Layer 6 of a small transformer language model trained on English Wikipedia (11 layers, counted from 0, width 96).
A neuron's activation on a vector x is GELU(weights . x + bias), where the dot is the dot product.

Input weights of the MLP neurons that the questions are about. A number n stands for (n - 500) times 0.0012.
n19 (bias -0.010): 670 546 650 655 564 447 462 247 320 450 361 581 496 230 594 768 509 456 415 318 417 551 426 329 473 560 639 689 486 598 593 560 602 567 630 350 462 648 588 293 652 473 262 372 637 347 369 518 550 436 396 624 607 234 455 458 783 582 304 571 487 366 901 527 390 389 370 326 384 592 371 418 652 504 643 676 532 750 643 256 165 367 460 315 751 662 553 619 276 385 761 600 495 496 660 756
n51 (bias -0.057): 546 578 463 417 730 444 675 413 578 623 370 588 430 523 565 524 403 643 503 344 638 321 272 633 525 577 513 672 668 417 270 654 442 699 494 409 552 602 671 551 441 498 473 424 469 528 563 403 466 338 508 418 522 497 469 471 438 542 434 528 529 337 435 623 679 429 564 586 417 473 442 287 491 446 470 344 509 510 432 318 558 450 567 508 500 452 649 488 539 424 281 392 448 406 500 446
n61 (bias -0.085): 467 453 516 627 453 496 408 398 563 605 169 484 567 890 671 606 369 681 554 558 553 379 340 345 595 530 530 525 312 637 323 643 139 422 552 660 460 559 517 298 584 489 664 512 606 657 423 651 458 476 638 543 452 245 326 587 472 645 329 525 449 525 550 815 525 376 504 716 496 558 150 438 609 573 489 375 470 724 341 486 421 552 361 297 496 353 364 549 528 515 509 654 399 459 525 888
n64 (bias -0.015): 675 559 797 453 600 545 610 347 493 757 504 546 477 470 524 730 440 386 396 590 718 380 510 469 364 728 500 593 526 566 388 656 448 299 558 300 400 412 446 507 563 488 376 448 583 431 614 452 536 437 706 597 402 396 486 660 487 426 473 458 415 462 461 451 332 611 447 605 529 605 513 326 262 500 370 298 582 456 475 679 342 691 634 474 679 442 652 452 520 494 660 415 434 521 431 457
n75 (bias -0.061): 481 443 684 481 578 689 332 716 458 628 534 616 349 578 477 717 404 489 485 474 537 543 465 336 329 844 334 653 472 466 587 754 504 409 512 380 512 626 524 418 601 605 432 323 519 359 527 522 652 533 578 453 496 342 272 574 493 640 481 481 264 272 508 701 365 481 658 549 369 713 450 346 418 793 338 240 446 612 470 463 472 653 639 500 649 283 413 552 445 472 528 418 576 447 413 570
n86 (bias 0.003): 609 435 473 515 574 486 350 550 466 458 375 457 471 533 564 566 451 608 461 341 467 428 500 339 536 620 365 312 510 521 421 652 437 542 217 545 436 729 491 497 597 628 404 482 479 489 562 375 565 491 560 578 633 485 438 509 346 366 435 566 398 455 485 639 387 358 637 721 421 618 531 484 532 633 379 384 488 506 602 384 327 439 312 431 643 476 602 512 628 428 519 541 663 386 509 652
n111 (bias -0.072): 623 516 475 770 517 562 518 616 569 488 457 182 263 752 432 504 702 340 326 471 604 407 593 275 525 509 324 788 571 428 606 518 293 378 359 609 495 756 421 522 446 437 563 227 337 538 545 529 492 386 454 286 863 445 582 543 663 473 409 365 408 487 556 669 504 674 420 615 606 518 560 604 504 496 481 102 660 307 360 472 688 439 483 325 479 487 214 588 610 547 558 703 411 492 660 317
n172 (bias -0.104): 500 506 462 494 557 544 580 544 552 478 399 621 582 545 383 497 857 503 390 483 480 453 541 554 596 471 496 486 692 500 633 457 386 438 543 442 665 479 415 536 408 426 551 442 544 329 344 571 513 583 571 681 432 408 370 393 725 567 628 483 513 376 653 476 534 318 510 576 364 474 626 527 513 725 628 419 504 668 506 353 536 765 690 404 507 551 462 737 626 402 154 520 307 490 270 383
n216 (bias -0.090): 482 491 739 581 575 362 471 393 200 598 688 418 664 397 317 806 421 278 331 364 687 472 312 415 742 552 491 603 433 482 386 395 673 450 505 681 578 334 858 476 383 359 613 703 593 467 455 473 563 469 500 326 738 477 742 432 627 639 406 695 397 21 413 532 626 382 569 774 590 534 410 484 371 558 528 410 430 365 191 580 297 654 482 392 528 576 627 828 628 684 285 527 437 518 704 608
n277 (bias -0.092): 440 384 400 688 462 614 544 716 691 642 366 474 278 674 145 332 607 678 353 537 468 663 437 771 518 299 452 577 524 564 510 524 399 527 686 391 427 811 652 376 667 404 605 536 571 542 782 577 491 482 463 595 615 509 514 780 323 381 477 344 349 495 351 652 604 279 461 578 658 296 181 544 235 392 369 336 340 393 504 183 626 553 477 574 523 482 559 405 433 289 370 837 510 687 399 873
n292 (bias -0.059): 412 613 368 546 397 435 636 794 542 426 504 643 401 604 258 570 500 653 596 223 325 786 492 770 521 426 582 890 583 321 561 522 479 620 231 459 846 479 526 379 669 494 619 401 496 447 522 619 616 492 414 517 378 521 198 438 616 293 467 434 296 508 593 592 471 521 437 496 491 410 453 302 402 630 433 492 483 566 444 432 324 356 755 616 601 479 326 570 219 511 282 765 456 653 504 586

Each question shows a token from some text and the vector x that enters the MLP there. A number n stands for (n - 500) times 0.0095.

"ell": 438 566 501 361 516 457 408 472 565 443 442 526 544 592 681 336 515 628 554 600 462 573 697 552 463 486 516 454 455 542 491 473 538 554 461 347 286 472 265 482 367 894 635 486 592 619 418 460 507 630 513 502 384 551 494 429 386 521 460 361 586 507 306 555 527 533 556 625 468 420 446 557 404 494 321 454 546 381 492 411 558 416 469 635 444 544 536 572 616 348 499 485 524 533 420 448
The most active neuron and its activation: n86, at about 0.69

"19": 625 539 456 377 481 543 484 526 448 405 449 532 595 482 589 535 535 535 415 621 525 620 550 520 429 502 372 598 514 537 544 587 522 468 457 505 445 560 544 523 479 752 597 469 589 583 440 488 294 628 415 373 426 625 595 381 474 629 549 517 449 533 310 571 638 563 343 384 413 547 537 636 422 561 380 439 515 431 528 465 492 273 443 676 255 362 474 503 562 413 509 465 517 419 499 387
Which two neurons fire most, strongest first? n111, n51

"==\n": 607 413 500 457 434 589 619 464 452 665 539 658 618 471 455 428 427 420 476 573 398 500 721 431 470 567 586 522 496 471 456 492 532 396 421 469 421 425 470 403 445 846 549 553 602 555 350 452 464 564 375 524 419 418 548 426 594 503 387 467 463 467 505 522 619 505 465 544 505 532 604 651 456 558 409 744 587 402 601 590 388 334 532 609 284 378 537 525 461 365 511 472 478 378 521 532
Which neuron lights up most? n19

".": 547 405 515 459 482 496 560 361 365 432 542 577 657 346 568 461 466 390 385 562 404 523 602 499 539 553 483 491 497 479 432 467 553 443 466 467 533 410 502 481 421 833 534 501 645 552 410 449 426 571 435 505 490 441 537 354 577 592 411 559 506 342 477 477 677 526 497 569 330 679 584 686 403 560 494 688 526 498 589 533 354 438 463 606 499 464 494 482 547 458 467 471 442 381 477 478
Which neuron lights up most? n216

" init": 544 516 446 440 548 512 559 606 575 481 474 603 552 573 503 259 400 454 449 556 521 571 900 540 474 608 660 437 483 433 490 456 443 389 428 306 424 473 449 502 415 761 561 455 589 633 375 419 328 571 472 430 588 678 482 491 501 456 510 491 376 512 386 440 691 490 362 410 375 489 554 772 418 455 451 536 659 575 447 416 633 197 424 672 372 491 456 527 466 436 444 577 514 421 607 443
Which neuron lights up most? n111

" \"": 297 439 553 352 511 492 601 440 524 365 425 661 618 542 550 511 433 618 438 520 478 457 670 454 308 542 574 531 446 497 544 508 494 497 477 522 467 475 460 387 558 866 627 530 603 558 324 465 460 656 447 475 470 453 425 417 522 468 455 551 499 535 413 573 539 459 372 490 341 344 579 591 441 583 474 577 592 485 674 487 412 412 642 621 415 474 603 509 493 435 420 492 386 384 670 434
Which two neurons fire most, strongest first? n292, n172

" B": 496 483 562 430 588 584 434 435 506 453 468 487 637 435 611 605 437 464 466 715 576 526 821 514 395 548 581 550 567 565 505 529 539 393 402 356 377 419 276 534 556 904 581 476 565 515 475 564 496 490 477 389 390 425 488 472 519 442 531 613 637 466 417 467 602 499 295 444 476 481 553 523 316 533 341 439 536 491 517 439 482 404 530 628 303 474 576 442 549 409 450 480 610 341 536 376
Which neuron lights up most? n64

" the": 489 411 534 464 454 543 347 458 391 495 379 514 648 602 610 384 591 500 365 613 535 425 754 497 412 507 472 626 588 437 623 467 493 454 378 480 440 488 481 489 539 792 569 518 597 653 324 528 393 546 412 430 476 530 530 332 491 450 524 451 703 571 451 565 544 593 416 438 454 420 638 616 414 541 482 414 510 486 622 633 551 342 439 613 308 485 547 496 523 435 546 407 597 476 581 308
The most active neuron and its activation: n111, at about 1.3

" ": 455 516 491 494 522 506 351 421 451 438 441 458 635 597 601 685 478 584 364 597 557 483 643 440 397 490 515 475 416 432 517 499 537 455 352 527 427 568 388 462 464 830 522 448 599 623 479 470 415 608 479 251 479 522 540 418 432 513 528 462 629 605 392 595 626 622 289 523 487 564 603 571 347 540 451 504 447 537 679 402 511 289 505 635 312 397 525 542 586 402 549 449 568 384 599 386
Which two neurons fire most, strongest first? n86, n111

"ers": 353 395 434 369 534 438 548 458 485 523 442 492 626 569 604 302 449 557 578 640 453 457 724 500 567 559 587 384 578 427 341 575 537 469 478 454 390 476 298 424 489 858 623 546 569 552 517 484 410 585 485 439 392 543 524 438 597 501 480 537 553 546 354 481 604 519 519 456 366 519 586 510 468 643 428 565 534 643 398 321 548 315 440 672 294 540 553 466 613 372 401 413 560 440 382 511
Which three neurons fire most, strongest first? n51, n86, n172

" An": 508 367 543 545 511 448 539 461 426 434 444 484 542 637 474 528 575 653 490 470 541 450 750 530 401 495 522 607 581 543 589 405 434 470 399 345 356 505 484 343 435 853 559 384 631 509 374 446 366 660 462 337 411 625 510 442 416 453 439 469 635 715 417 504 555 466 231 541 480 492 608 585 469 479 453 400 542 414 633 631 494 284 543 612 375 491 557 495 545 432 547 435 532 489 614 533
Which neuron lights up most? n111

".\n\n": 527 416 458 514 469 549 596 440 422 589 566 608 619 401 494 517 505 403 469 557 403 529 662 448 495 543 506 567 469 440 459 535 519 461 406 473 560 462 494 350 500 810 535 586 627 607 335 443 520 613 390 474 415 441 484 403 630 448 410 498 488 448 485 502 659 515 467 518 476 512 549 657 412 657 448 721 542 417 562 531 450 367 508 653 385 408 470 508 523 362 447 464 430 320 580 460
The most active neuron and its activation: n292, at about 0.61